Layer 4 of a small transformer language model trained on English Wikipedia (10 layers, counted from 0, width 64).
A neuron's activation on a vector x is SiLU(gate . x) times (in . x), where the dot is the dot product.
The model reads these tokens: "." " The" " new" " att" "ract" "ion" " had" " requ" "ired" " an" " ext" "ens" "ive" " am" "ount" " of" " t" "we" "ak" "s" "," " which" " for" "ced" " the" " p"

The vector x that enters this layer's MLP at each token. A number n stands for (n - 128) times 0.026.
0 ".": 106, 163, 134, 133, 181, 72, 107, 136, 111, 119, 144, 104, 119, 130, 165, 171, 126, 122, 106, 150, 162, 128, 181, 146, 129, 98, 173, 125, 198, 160, 187, 92, 127, 95, 144, 107, 113, 93, 135, 136, 138, 96, 184, 103, 148, 130, 131, 150, 93, 143, 94, 88, 68, 171, 148, 112, 110, 171, 146, 150, 122, 106, 115, 107
1 " The": 165, 157, 129, 129, 133, 114, 150, 151, 142, 142, 118, 116, 120, 79, 120, 111, 69, 125, 129, 119, 146, 148, 148, 153, 164, 107, 94, 190, 105, 105, 126, 112, 107, 107, 145, 160, 132, 157, 96, 151, 120, 129, 145, 84, 130, 153, 131, 114, 134, 78, 208, 88, 148, 160, 128, 81, 101, 162, 104, 105, 115, 63, 135, 93
2 " new": 157, 119, 117, 143, 132, 101, 127, 126, 106, 129, 132, 123, 132, 84, 141, 122, 120, 137, 135, 168, 114, 120, 152, 173, 157, 64, 129, 248, 110, 119, 106, 83, 128, 90, 87, 124, 117, 150, 122, 110, 88, 83, 143, 113, 154, 167, 137, 89, 118, 119, 140, 125, 127, 177, 135, 117, 74, 122, 120, 121, 125, 60, 117, 143
3 " att": 151, 76, 175, 117, 157, 87, 144, 149, 157, 135, 120, 142, 121, 186, 116, 150, 153, 84, 143, 137, 92, 122, 152, 78, 126, 92, 111, 190, 117, 102, 166, 108, 125, 113, 110, 85, 119, 140, 120, 119, 81, 167, 107, 99, 194, 126, 129, 73, 111, 142, 123, 152, 130, 127, 163, 134, 137, 140, 138, 126, 88, 135, 192, 118
4 "ract": 169, 175, 115, 131, 116, 75, 119, 74, 127, 124, 91, 107, 98, 166, 138, 166, 121, 85, 156, 181, 104, 132, 140, 138, 134, 137, 128, 159, 160, 146, 106, 126, 134, 115, 85, 114, 114, 129, 177, 143, 75, 108, 94, 109, 117, 175, 130, 117, 111, 123, 85, 124, 64, 149, 122, 95, 124, 178, 183, 95, 139, 105, 117, 152
5 "ion": 141, 128, 116, 121, 92, 99, 123, 105, 157, 125, 66, 107, 157, 116, 148, 142, 89, 91, 132, 159, 105, 119, 155, 134, 164, 122, 116, 152, 128, 128, 129, 118, 124, 76, 131, 140, 142, 123, 133, 152, 106, 106, 160, 129, 106, 181, 119, 153, 108, 98, 163, 133, 9, 114, 137, 110, 102, 122, 156, 92, 121, 97, 138, 129
6 " had": 181, 175, 153, 158, 142, 86, 153, 177, 140, 116, 159, 111, 157, 124, 184, 149, 60, 113, 84, 153, 130, 113, 111, 180, 137, 76, 164, 104, 178, 133, 134, 161, 127, 96, 126, 151, 142, 98, 137, 137, 113, 186, 109, 107, 132, 137, 132, 136, 118, 107, 132, 162, 184, 130, 148, 123, 125, 108, 99, 166, 106, 104, 131, 129
7 " requ": 121, 104, 134, 104, 149, 138, 132, 127, 135, 116, 121, 82, 127, 142, 165, 129, 142, 54, 112, 146, 139, 141, 171, 103, 112, 84, 133, 194, 79, 120, 123, 212, 102, 135, 77, 149, 88, 91, 131, 178, 62, 146, 129, 122, 135, 152, 129, 114, 91, 129, 110, 127, 143, 147, 101, 105, 125, 134, 105, 88, 133, 162, 175, 104
8 "ired": 127, 183, 87, 127, 104, 100, 108, 120, 162, 139, 106, 106, 118, 110, 166, 130, 155, 154, 135, 183, 109, 144, 112, 139, 168, 74, 132, 114, 141, 110, 138, 110, 127, 111, 130, 149, 144, 110, 96, 106, 123, 125, 101, 127, 129, 177, 117, 148, 67, 119, 87, 149, 112, 166, 139, 111, 120, 60, 124, 168, 106, 68, 133, 154
9 " an": 194, 167, 90, 151, 161, 116, 174, 166, 174, 111, 170, 112, 151, 122, 155, 104, 92, 149, 132, 139, 134, 135, 176, 139, 152, 93, 103, 154, 139, 143, 114, 136, 144, 122, 108, 132, 131, 91, 88, 115, 150, 117, 86, 112, 109, 105, 157, 98, 112, 125, 172, 171, 162, 139, 121, 80, 109, 121, 138, 133, 156, 129, 133, 128
10 " ext": 142, 127, 174, 69, 129, 118, 141, 99, 185, 153, 172, 126, 101, 120, 95, 118, 98, 125, 138, 125, 105, 122, 123, 117, 128, 77, 131, 188, 110, 152, 151, 111, 107, 129, 117, 137, 102, 84, 74, 159, 87, 139, 154, 110, 133, 109, 121, 90, 135, 114, 109, 134, 92, 101, 127, 62, 106, 97, 147, 103, 79, 159, 180, 124
11 "ens": 171, 162, 131, 126, 130, 92, 119, 190, 109, 146, 97, 149, 145, 165, 130, 174, 161, 91, 128, 198, 113, 142, 131, 174, 168, 143, 223, 126, 160, 147, 117, 132, 147, 169, 120, 100, 104, 115, 157, 138, 86, 115, 105, 122, 152, 146, 123, 94, 136, 130, 129, 143, 81, 120, 79, 142, 147, 147, 154, 145, 87, 136, 155, 132
12 "ive": 115, 147, 90, 148, 115, 110, 106, 94, 121, 150, 80, 102, 143, 139, 173, 118, 125, 110, 118, 192, 102, 151, 123, 154, 188, 90, 108, 181, 139, 111, 147, 118, 131, 102, 127, 119, 128, 102, 100, 138, 105, 131, 113, 90, 91, 171, 101, 67, 123, 137, 160, 142, 71, 127, 139, 99, 110, 93, 101, 133, 111, 109, 131, 132
13 " am": 175, 147, 176, 35, 133, 111, 152, 86, 153, 120, 116, 143, 162, 156, 100, 114, 111, 66, 118, 141, 135, 141, 168, 123, 121, 111, 174, 120, 119, 120, 135, 164, 125, 106, 159, 137, 131, 84, 73, 159, 113, 167, 84, 133, 139, 76, 121, 119, 117, 138, 152, 138, 132, 145, 140, 99, 129, 106, 156, 128, 100, 144, 150, 111
14 "ount": 140, 121, 128, 111, 147, 128, 123, 104, 164, 172, 88, 111, 137, 152, 181, 155, 122, 130, 125, 139, 133, 105, 160, 119, 112, 130, 116, 153, 112, 90, 139, 125, 145, 113, 122, 107, 108, 131, 121, 207, 69, 115, 96, 92, 79, 144, 134, 119, 114, 135, 135, 125, 59, 115, 96, 52, 133, 100, 178, 135, 103, 71, 178, 132
15 " of": 152, 102, 119, 132, 134, 130, 151, 149, 129, 120, 167, 116, 153, 105, 170, 123, 110, 142, 80, 194, 135, 151, 88, 104, 153, 102, 138, 237, 139, 122, 122, 149, 134, 65, 153, 135, 137, 100, 97, 121, 104, 141, 94, 112, 146, 152, 98, 130, 115, 126, 114, 134, 113, 126, 120, 106, 100, 95, 110, 151, 152, 123, 150, 106
16 " t": 122, 133, 151, 97, 101, 148, 139, 111, 141, 124, 143, 161, 105, 126, 143, 182, 151, 128, 134, 184, 133, 115, 166, 112, 131, 62, 71, 178, 94, 108, 161, 140, 70, 126, 77, 96, 121, 136, 132, 97, 99, 143, 143, 96, 114, 88, 131, 121, 137, 114, 137, 165, 76, 151, 122, 97, 161, 98, 124, 125, 142, 143, 131, 108
17 "we": 124, 142, 136, 174, 146, 137, 150, 127, 182, 96, 148, 131, 124, 153, 140, 152, 125, 74, 68, 174, 101, 132, 159, 165, 137, 116, 177, 83, 153, 116, 119, 133, 108, 97, 136, 159, 111, 156, 129, 138, 142, 109, 99, 163, 111, 134, 132, 118, 120, 131, 100, 134, 85, 184, 169, 167, 99, 158, 178, 84, 149, 172, 110, 136
18 "ak": 137, 139, 109, 145, 103, 126, 140, 113, 101, 104, 128, 171, 163, 113, 146, 113, 109, 122, 116, 225, 124, 185, 128, 156, 90, 123, 145, 90, 132, 114, 159, 136, 107, 129, 163, 119, 129, 116, 146, 140, 159, 104, 150, 142, 124, 146, 137, 79, 139, 101, 128, 152, 60, 62, 100, 128, 110, 69, 147, 119, 121, 109, 116, 108
19 "s": 152, 132, 112, 122, 130, 98, 139, 122, 155, 137, 84, 140, 130, 137, 155, 137, 90, 85, 120, 184, 91, 180, 151, 147, 181, 96, 185, 91, 135, 134, 121, 130, 121, 138, 120, 150, 108, 99, 147, 134, 143, 122, 117, 117, 130, 132, 107, 152, 88, 97, 144, 143, 46, 97, 103, 141, 144, 115, 132, 189, 93, 129, 150, 116
20 ",": 140, 112, 106, 148, 130, 115, 161, 180, 125, 134, 111, 115, 94, 86, 175, 119, 103, 120, 89, 214, 107, 110, 140, 91, 107, 97, 155, 122, 156, 168, 117, 119, 137, 130, 194, 127, 106, 113, 129, 182, 93, 129, 117, 124, 131, 166, 111, 157, 98, 150, 124, 144, 110, 142, 109, 118, 115, 123, 154, 162, 122, 68, 126, 103
21 " which": 117, 108, 121, 178, 177, 80, 157, 123, 161, 133, 147, 105, 134, 149, 170, 102, 51, 115, 106, 120, 113, 126, 146, 169, 177, 114, 198, 113, 143, 129, 151, 128, 123, 56, 149, 121, 115, 122, 111, 158, 87, 155, 121, 131, 97, 129, 113, 174, 131, 129, 151, 149, 137, 93, 139, 97, 118, 144, 120, 107, 109, 91, 143, 105
22 " for": 159, 103, 122, 153, 157, 111, 126, 181, 149, 104, 141, 119, 170, 129, 163, 145, 133, 119, 92, 141, 132, 110, 92, 78, 119, 80, 121, 243, 135, 106, 164, 126, 128, 74, 99, 149, 117, 105, 89, 169, 111, 146, 115, 113, 118, 127, 124, 92, 94, 89, 108, 139, 117, 146, 127, 137, 122, 84, 109, 156, 154, 64, 138, 112
23 "ced": 173, 145, 123, 117, 131, 136, 99, 144, 195, 91, 211, 126, 122, 138, 121, 165, 147, 139, 163, 206, 148, 158, 128, 150, 118, 106, 151, 113, 152, 123, 139, 92, 99, 119, 119, 170, 144, 111, 166, 130, 95, 116, 129, 99, 134, 139, 128, 104, 115, 121, 84, 145, 64, 160, 133, 68, 117, 64, 106, 134, 112, 108, 131, 137
24 " the": 152, 186, 101, 153, 133, 146, 129, 143, 129, 126, 149, 132, 126, 96, 119, 113, 87, 109, 154, 142, 127, 140, 150, 148, 169, 94, 107, 208, 110, 133, 137, 114, 124, 102, 136, 148, 108, 138, 104, 160, 134, 151, 135, 105, 123, 164, 125, 77, 127, 94, 220, 122, 151, 157, 130, 50, 113, 143, 120, 109, 155, 90, 123, 105
25 " p": 112, 160, 145, 109, 128, 113, 150, 64, 143, 151, 179, 129, 114, 108, 151, 123, 122, 103, 93, 161, 114, 146, 155, 96, 135, 98, 70, 182, 105, 124, 139, 114, 85, 134, 86, 129, 138, 137, 113, 164, 98, 151, 138, 133, 82, 132, 146, 110, 103, 127, 49, 117, 64, 121, 151, 133, 171, 125, 129, 107, 108, 163, 134, 103

Each question shows the input weights of one neuron of the MLP. A number n stands for (n - 128) times 0.0065.

n90 gate: 122, 136, 113, 141, 148, 148, 154, 148, 100, 120, 119, 87, 162, 83, 187, 128, 105, 125, 173, 136, 107, 121, 129, 141, 159, 88, 150, 145, 192, 151, 102, 90, 156, 138, 81, 180, 121, 157, 107, 103, 123, 143, 90, 161, 118, 135, 110, 163, 131, 180, 159, 125, 148, 56, 90, 97, 147, 156, 43, 143, 163, 137, 146, 122
n90 in: 127, 90, 74, 155, 173, 156, 162, 145, 108, 148, 138, 100, 170, 141, 100, 124, 165, 172, 148, 126, 144, 107, 133, 125, 138, 169, 110, 125, 123, 134, 128, 138, 170, 124, 151, 160, 137, 126, 78, 134, 137, 93, 139, 124, 140, 127, 157, 124, 119, 103, 139, 103, 91, 144, 160, 138, 105, 70, 206, 99, 85, 102, 127, 143
It fires most on token 9 " an"

n110 gate: 120, 134, 158, 111, 64, 120, 138, 136, 110, 133, 170, 123, 54, 190, 99, 97, 160, 140, 119, 131, 177, 114, 119, 152, 110, 86, 83, 54, 146, 87, 124, 160, 185, 110, 195, 143, 138, 122, 126, 133, 153, 85, 170, 134, 175, 102, 159, 160, 126, 107, 145, 105, 121, 115, 124, 125, 135, 167, 109, 109, 111, 130, 134, 145
n110 in: 117, 138, 157, 98, 155, 123, 55, 107, 89, 166, 182, 134, 124, 124, 136, 77, 111, 131, 97, 119, 155, 100, 143, 143, 194, 102, 111, 125, 141, 133, 100, 115, 137, 110, 118, 170, 156, 138, 83, 94, 109, 161, 159, 160, 157, 141, 140, 126, 128, 145, 96, 173, 161, 115, 85, 180, 142, 175, 187, 139, 106, 158, 76, 127
On which two tokens does it fire most, strongest first? 14 "ount", 5 "ion"

n41 gate: 79, 130, 106, 99, 153, 93, 97, 182, 120, 113, 139, 186, 181, 72, 109, 119, 182, 151, 146, 112, 153, 58, 129, 184, 134, 119, 147, 140, 167, 156, 149, 107, 210, 112, 141, 96, 96, 148, 58, 114, 189, 118, 138, 117, 136, 153, 159, 144, 120, 138, 141, 126, 143, 132, 84, 110, 112, 152, 86, 108, 159, 127, 109, 109
n41 in: 129, 110, 128, 145, 148, 116, 153, 144, 118, 95, 67, 155, 111, 98, 176, 94, 156, 86, 169, 153, 70, 77, 135, 110, 101, 77, 126, 131, 147, 135, 148, 126, 139, 116, 171, 134, 127, 114, 147, 127, 122, 116, 63, 132, 119, 155, 143, 152, 59, 161, 175, 145, 111, 145, 160, 83, 145, 104, 100, 96, 171, 169, 141, 116
On which three tokens does it fire most, strongest first? 24 " the", 9 " an", 2 " new"

n156 gate: 93, 162, 162, 123, 131, 164, 130, 125, 103, 150, 121, 100, 111, 145, 172, 146, 127, 149, 138, 123, 141, 124, 78, 128, 106, 112, 85, 108, 135, 116, 114, 161, 124, 95, 145, 128, 146, 117, 122, 138, 172, 127, 102, 125, 110, 92, 117, 120, 125, 139, 141, 124, 104, 133, 105, 104, 168, 60, 69, 106, 150, 163, 162, 84
n156 in: 149, 143, 128, 153, 177, 146, 145, 108, 124, 101, 105, 107, 131, 118, 139, 130, 113, 128, 116, 107, 109, 128, 103, 141, 136, 128, 100, 149, 100, 127, 129, 158, 147, 116, 116, 145, 138, 140, 173, 103, 116, 192, 152, 124, 191, 109, 91, 130, 160, 114, 99, 101, 158, 123, 109, 134, 78, 116, 156, 126, 127, 174, 107, 140
It fires most on token 15 " of"

n91 gate: 144, 134, 153, 113, 129, 148, 122, 111, 101, 113, 172, 155, 113, 104, 159, 112, 128, 133, 133, 178, 141, 168, 159, 84, 114, 107, 129, 86, 146, 97, 105, 66, 166, 175, 79, 128, 145, 124, 132, 45, 130, 133, 141, 142, 93, 164, 94, 179, 115, 100, 110, 141, 94, 122, 65, 116, 127, 135, 113, 143, 207, 139, 98, 128
n91 in: 97, 95, 143, 102, 90, 113, 140, 151, 90, 149, 136, 149, 122, 118, 158, 165, 160, 171, 76, 115, 118, 111, 143, 143, 135, 138, 111, 135, 159, 126, 143, 139, 126, 118, 107, 105, 86, 94, 97, 143, 121, 78, 103, 162, 150, 149, 170, 121, 113, 139, 138, 142, 104, 106, 105, 127, 196, 149, 120, 109, 118, 106, 101, 131
It fires most on token 16 " t"

n36 gate: 110, 137, 159, 159, 153, 126, 158, 117, 131, 93, 189, 85, 103, 148, 114, 103, 192, 139, 170, 110, 137, 144, 113, 156, 111, 100, 146, 58, 159, 167, 67, 101, 151, 157, 80, 174, 161, 132, 147, 112, 89, 120, 122, 154, 98, 135, 143, 154, 124, 108, 163, 95, 105, 142, 111, 73, 123, 88, 125, 81, 144, 131, 157, 100
n36 in: 82, 99, 146, 116, 122, 156, 126, 142, 125, 75, 86, 36, 93, 148, 149, 98, 167, 132, 157, 170, 108, 95, 154, 114, 119, 132, 171, 118, 119, 150, 110, 137, 131, 142, 110, 148, 121, 158, 139, 161, 165, 181, 127, 178, 139, 154, 145, 142, 102, 180, 88, 99, 134, 177, 158, 116, 127, 123, 136, 147, 113, 130, 114, 155
On which token does it fire most, and how strongly? 17 "we", at about 0.9

n4 gate: 99, 155, 126, 108, 131, 106, 123, 97, 124, 101, 93, 89, 109, 165, 107, 145, 123, 108, 175, 143, 107, 110, 97, 155, 101, 214, 159, 82, 104, 161, 110, 137, 126, 125, 93, 123, 121, 132, 160, 107, 134, 130, 118, 96, 82, 89, 138, 77, 147, 132, 125, 125, 105, 184, 136, 139, 119, 93, 138, 126, 144, 128, 137, 97
n4 in: 150, 138, 98, 165, 184, 138, 129, 126, 147, 128, 125, 112, 136, 109, 168, 189, 154, 145, 74, 133, 161, 157, 79, 161, 129, 123, 153, 158, 125, 173, 158, 110, 119, 160, 130, 162, 134, 120, 124, 153, 128, 137, 71, 121, 123, 119, 142, 122, 130, 105, 189, 153, 155, 122, 81, 125, 173, 89, 136, 124, 156, 160, 155, 134
It fires most on token 11 "ens"

n176 gate: 119, 136, 143, 157, 93, 92, 98, 117, 90, 91, 144, 98, 173, 83, 136, 119, 131, 125, 124, 164, 109, 172, 105, 128, 175, 88, 153, 95, 163, 151, 129, 122, 152, 140, 107, 114, 170, 101, 144, 160, 194, 123, 126, 150, 59, 181, 70, 121, 127, 127, 96, 119, 113, 117, 91, 157, 97, 93, 108, 113, 154, 122, 165, 149
n176 in: 141, 123, 127, 164, 117, 195, 133, 131, 131, 167, 175, 88, 98, 178, 141, 117, 138, 100, 136, 168, 146, 128, 119, 120, 128, 91, 82, 126, 157, 74, 86, 127, 117, 100, 138, 99, 134, 114, 159, 127, 82, 112, 157, 126, 154, 130, 149, 100, 145, 141, 119, 92, 99, 157, 139, 107, 145, 145, 126, 140, 89, 106, 136, 90
On which three tokens does it fire most, strongest first? 12 "ive", 23 "ced", 15 " of"

n84 gate: 89, 103, 148, 178, 74, 125, 114, 108, 91, 150, 163, 161, 104, 137, 139, 67, 207, 124, 109, 149, 104, 92, 117, 91, 151, 123, 147, 133, 154, 130, 106, 132, 169, 137, 105, 126, 157, 153, 103, 167, 153, 120, 148, 167, 140, 118, 164, 181, 111, 96, 128, 156, 90, 146, 86, 120, 99, 160, 162, 101, 144, 78, 116, 84
n84 in: 133, 112, 92, 183, 107, 121, 107, 120, 113, 108, 122, 167, 125, 115, 147, 94, 141, 107, 134, 158, 136, 165, 128, 119, 111, 147, 93, 158, 86, 172, 162, 127, 111, 153, 110, 130, 100, 91, 130, 129, 93, 162, 131, 58, 117, 110, 146, 132, 126, 99, 126, 161, 146, 80, 145, 147, 101, 164, 140, 124, 134, 114, 171, 111
It fires most on token 20 ","

n47 gate: 102, 117, 137, 130, 133, 106, 108, 119, 141, 114, 162, 86, 144, 169, 178, 140, 104, 111, 176, 120, 176, 113, 97, 141, 104, 131, 104, 157, 147, 167, 143, 43, 122, 107, 131, 156, 137, 136, 181, 133, 190, 164, 126, 75, 127, 126, 159, 157, 172, 138, 113, 71, 147, 112, 93, 130, 101, 111, 123, 87, 141, 128, 165, 107
n47 in: 117, 114, 114, 164, 101, 111, 144, 94, 117, 88, 125, 132, 150, 158, 138, 120, 83, 100, 150, 131, 149, 158, 120, 147, 105, 146, 123, 185, 143, 158, 150, 117, 123, 150, 125, 124, 174, 169, 182, 185, 148, 121, 117, 135, 122, 101, 119, 104, 122, 151, 137, 109, 123, 134, 99, 112, 140, 124, 151, 119, 104, 128, 120, 120
On which token does it fire most, and how strongly? 8 "ired", at about 0.45

n188 gate: 127, 157, 151, 142, 49, 197, 128, 196, 170, 107, 171, 53, 92, 141, 128, 156, 155, 93, 127, 138, 177, 114, 71, 108, 100, 135, 113, 121, 181, 83, 92, 139, 124, 159, 101, 84, 128, 136, 85, 136, 137, 118, 102, 133, 200, 128, 111, 171, 108, 172, 125, 106, 160, 131, 87, 101, 135, 144, 137, 128, 115, 139, 134, 130
n188 in: 142, 185, 125, 178, 104, 109, 135, 117, 119, 143, 125, 97, 145, 159, 164, 99, 158, 121, 137, 141, 110, 119, 156, 118, 123, 189, 147, 84, 155, 153, 157, 118, 141, 163, 140, 102, 141, 118, 126, 157, 125, 115, 120, 115, 118, 119, 145, 154, 87, 139, 99, 154, 118, 112, 109, 65, 138, 178, 148, 152, 132, 151, 110, 129
It fires most on token 2 " new"

n93 gate: 115, 137, 146, 136, 139, 188, 121, 148, 59, 87, 120, 124, 107, 116, 169, 133, 164, 148, 130, 131, 158, 58, 151, 106, 138, 111, 95, 112, 131, 128, 127, 105, 149, 101, 157, 138, 121, 85, 98, 128, 113, 135, 139, 116, 144, 124, 113, 97, 159, 90, 91, 82, 131, 89, 69, 163, 167, 137, 125, 113, 171, 136, 142, 153
n93 in: 123, 175, 150, 172, 169, 148, 141, 135, 144, 90, 81, 139, 119, 155, 151, 171, 114, 132, 131, 138, 100, 90, 155, 110, 125, 88, 131, 131, 108, 107, 173, 131, 114, 132, 117, 125, 127, 94, 101, 135, 92, 124, 126, 173, 125, 139, 144, 82, 154, 118, 120, 110, 127, 157, 73, 152, 209, 130, 106, 112, 123, 128, 129, 115
On which three tokens does it fire most, strongest first? 22 " for", 16 " t", 7 " requ"

n163 gate: 147, 157, 187, 112, 151, 108, 106, 122, 83, 125, 147, 181, 128, 75, 85, 161, 191, 120, 142, 97, 143, 123, 94, 121, 129, 141, 110, 57, 78, 141, 147, 108, 124, 181, 130, 100, 141, 135, 134, 145, 150, 112, 169, 145, 139, 123, 150, 113, 140, 182, 90, 106, 119, 135, 99, 116, 139, 127, 82, 137, 115, 169, 172, 121
n163 in: 149, 114, 125, 159, 117, 96, 102, 125, 104, 91, 151, 125, 84, 116, 156, 116, 127, 65, 122, 139, 116, 140, 132, 102, 110, 75, 154, 121, 138, 119, 110, 97, 155, 160, 144, 104, 124, 87, 108, 132, 126, 101, 134, 118, 97, 131, 147, 181, 101, 132, 107, 121, 78, 94, 145, 72, 169, 143, 110, 139, 87, 126, 155, 134
On which three tokens does it fire most, strongest first? 25 " p", 11 "ens", 10 " ext"

n184 gate: 120, 161, 121, 109, 162, 144, 143, 159, 137, 149, 129, 126, 136, 102, 151, 98, 120, 218, 93, 113, 116, 69, 181, 118, 141, 123, 136, 146, 143, 123, 126, 90, 145, 142, 132, 115, 160, 98, 91, 108, 118, 155, 129, 144, 85, 148, 128, 116, 142, 103, 166, 136, 122, 124, 64, 117, 123, 140, 125, 180, 94, 103, 138, 133
n184 in: 115, 135, 170, 173, 141, 162, 119, 171, 93, 179, 117, 86, 110, 127, 159, 115, 147, 185, 104, 88, 157, 128, 145, 111, 168, 107, 118, 117, 115, 80, 97, 83, 161, 152, 118, 143, 165, 127, 118, 122, 134, 132, 85, 141, 139, 109, 156, 107, 133, 143, 145, 100, 137, 114, 110, 116, 130, 129, 105, 150, 130, 106, 160, 113
On which two tokens does it fire most, strongest first? 9 " an", 1 " The"

n3 gate: 172, 102, 196, 124, 89, 73, 59, 150, 105, 133, 165, 133, 128, 95, 159, 129, 113, 108, 132, 105, 141, 54, 152, 111, 133, 90, 141, 115, 137, 69, 121, 126, 111, 136, 116, 156, 123, 135, 113, 157, 171, 106, 80, 68, 176, 135, 101, 137, 151, 125, 91, 120, 129, 143, 97, 111, 70, 144, 110, 85, 172, 145, 123, 65
n3 in: 179, 175, 129, 140, 141, 121, 181, 155, 138, 112, 82, 122, 93, 154, 137, 156, 139, 129, 118, 146, 124, 144, 138, 112, 151, 127, 122, 108, 106, 149, 137, 105, 181, 135, 121, 135, 74, 115, 63, 195, 119, 159, 124, 139, 94, 122, 167, 92, 119, 73, 138, 111, 124, 126, 156, 172, 97, 88, 77, 122, 177, 141, 156, 133
It fires most on token 22 " for"

n161 gate: 92, 170, 193, 129, 141, 161, 107, 179, 127, 100, 181, 134, 42, 168, 104, 130, 132, 131, 162, 88, 142, 105, 153, 133, 55, 123, 118, 138, 90, 88, 100, 150, 140, 157, 134, 167, 129, 125, 121, 88, 134, 185, 101, 114, 121, 104, 141, 148, 142, 132, 168, 128, 138, 102, 119, 136, 162, 84, 161, 129, 174, 95, 161, 76
n161 in: 102, 138, 103, 145, 103, 77, 118, 84, 111, 97, 146, 182, 105, 123, 145, 157, 152, 85, 138, 121, 126, 111, 138, 78, 118, 130, 146, 133, 134, 109, 154, 104, 127, 130, 150, 155, 169, 113, 117, 95, 144, 130, 118, 73, 62, 150, 98, 173, 147, 88, 137, 99, 74, 126, 119, 150, 129, 129, 145, 125, 125, 120, 123, 125
It fires most on token 16 " t"

n155 gate: 127, 130, 157, 116, 91, 136, 136, 152, 211, 137, 130, 95, 173, 111, 125, 102, 104, 103, 176, 141, 140, 75, 113, 87, 51, 145, 134, 138, 153, 138, 141, 109, 156, 144, 112, 167, 133, 170, 130, 114, 189, 130, 123, 62, 141, 94, 150, 152, 125, 145, 142, 82, 103, 127, 133, 120, 152, 219, 134, 136, 131, 136, 117, 159
n155 in: 96, 101, 130, 109, 181, 162, 139, 127, 106, 136, 145, 171, 85, 150, 118, 109, 141, 145, 87, 73, 130, 128, 94, 99, 137, 129, 158, 76, 140, 117, 116, 139, 93, 85, 137, 148, 144, 127, 109, 128, 119, 176, 129, 154, 132, 137, 89, 111, 130, 106, 133, 115, 130, 141, 131, 133, 158, 88, 129, 124, 110, 144, 118, 75
On which two tokens does it fire most, strongest first? 2 " new", 11 "ens"

n133 gate: 127, 155, 152, 117, 167, 132, 143, 110, 143, 186, 129, 70, 96, 149, 105, 111, 124, 179, 106, 81, 198, 115, 76, 184, 117, 99, 129, 87, 77, 96, 73, 148, 156, 177, 55, 102, 119, 136, 120, 137, 167, 137, 127, 134, 162, 165, 128, 127, 141, 87, 130, 97, 129, 149, 149, 122, 149, 82, 154, 74, 122, 176, 114, 95
n133 in: 129, 136, 109, 133, 69, 165, 107, 189, 139, 87, 141, 158, 146, 113, 121, 143, 96, 99, 135, 152, 78, 127, 144, 117, 167, 159, 100, 162, 144, 108, 92, 119, 107, 151, 128, 129, 86, 71, 136, 129, 112, 126, 103, 74, 158, 94, 146, 125, 141, 182, 139, 90, 135, 129, 138, 182, 137, 134, 114, 192, 141, 119, 173, 157
On which token does it fire most, and how strongly? 21 " which", at about 0.45

n134 gate: 66, 139, 121, 134, 165, 203, 118, 134, 121, 157, 97, 90, 117, 151, 112, 115, 119, 170, 147, 136, 158, 71, 126, 146, 99, 158, 122, 84, 130, 158, 51, 174, 131, 90, 143, 89, 134, 189, 102, 146, 182, 117, 143, 121, 193, 121, 165, 117, 163, 144, 106, 105, 167, 141, 143, 219, 98, 145, 125, 104, 136, 173, 167, 117
n134 in: 90, 96, 92, 146, 179, 145, 174, 136, 154, 142, 129, 153, 138, 105, 153, 95, 150, 157, 153, 169, 113, 128, 184, 132, 86, 128, 142, 86, 142, 121, 122, 130, 75, 86, 135, 112, 126, 177, 128, 136, 96, 136, 128, 145, 123, 112, 140, 154, 172, 137, 154, 111, 121, 99, 81, 116, 90, 101, 167, 152, 125, 120, 160, 169
It fires most on token 17 "we"

n175 gate: 112, 81, 121, 114, 95, 166, 125, 172, 126, 106, 129, 145, 138, 136, 112, 174, 118, 132, 121, 163, 108, 135, 143, 122, 107, 101, 111, 127, 138, 131, 130, 121, 103, 143, 156, 124, 134, 120, 129, 159, 78, 159, 189, 129, 123, 153, 147, 151, 99, 159, 149, 171, 120, 132, 123, 135, 142, 122, 85, 192, 105, 106, 154, 137
n175 in: 148, 175, 135, 148, 167, 114, 152, 75, 163, 128, 124, 145, 115, 162, 138, 104, 107, 105, 98, 99, 128, 160, 127, 129, 152, 121, 173, 144, 92, 136, 132, 164, 138, 112, 125, 125, 124, 87, 171, 116, 142, 119, 80, 157, 170, 108, 107, 118, 119, 100, 127, 109, 130, 150, 123, 99, 138, 89, 174, 102, 121, 132, 77, 106
It fires most on token 19 "s"

n43 gate: 188, 169, 93, 82, 107, 80, 113, 127, 100, 149, 127, 112, 199, 158, 97, 155, 146, 116, 117, 145, 146, 180, 60, 107, 149, 141, 125, 168, 121, 142, 113, 106, 100, 88, 142, 126, 93, 87, 138, 159, 89, 106, 137, 165, 144, 140, 135, 127, 147, 117, 149, 158, 94, 133, 143, 117, 108, 116, 136, 122, 87, 114, 96, 121
n43 in: 88, 78, 179, 130, 157, 121, 87, 140, 131, 124, 117, 143, 126, 114, 140, 128, 143, 141, 96, 104, 116, 146, 201, 149, 169, 101, 120, 146, 148, 165, 122, 143, 143, 134, 157, 94, 186, 85, 143, 121, 112, 110, 121, 144, 84, 150, 150, 92, 144, 123, 123, 150, 133, 188, 84, 134, 162, 137, 132, 113, 143, 90, 119, 104
It fires most on token 2 " new"

n117 gate: 88, 143, 158, 176, 136, 103, 153, 136, 133, 133, 140, 131, 189, 80, 138, 87, 98, 115, 131, 178, 147, 115, 116, 223, 149, 127, 157, 136, 119, 127, 71, 132, 142, 133, 96, 125, 84, 80, 125, 154, 155, 183, 121, 82, 138, 153, 130, 171, 153, 148, 74, 128, 140, 148, 116, 147, 155, 133, 129, 114, 68, 143, 135, 162
n117 in: 170, 168, 89, 113, 137, 125, 140, 160, 150, 106, 156, 93, 121, 155, 131, 127, 123, 124, 137, 110, 183, 139, 101, 87, 169, 106, 113, 119, 111, 118, 125, 133, 152, 112, 109, 72, 120, 113, 139, 148, 110, 105, 151, 123, 200, 82, 132, 182, 157, 140, 164, 107, 143, 156, 125, 147, 105, 100, 160, 116, 101, 174, 115, 150
On which token does it fire most, and how strongly? 6 " had", at about 1.1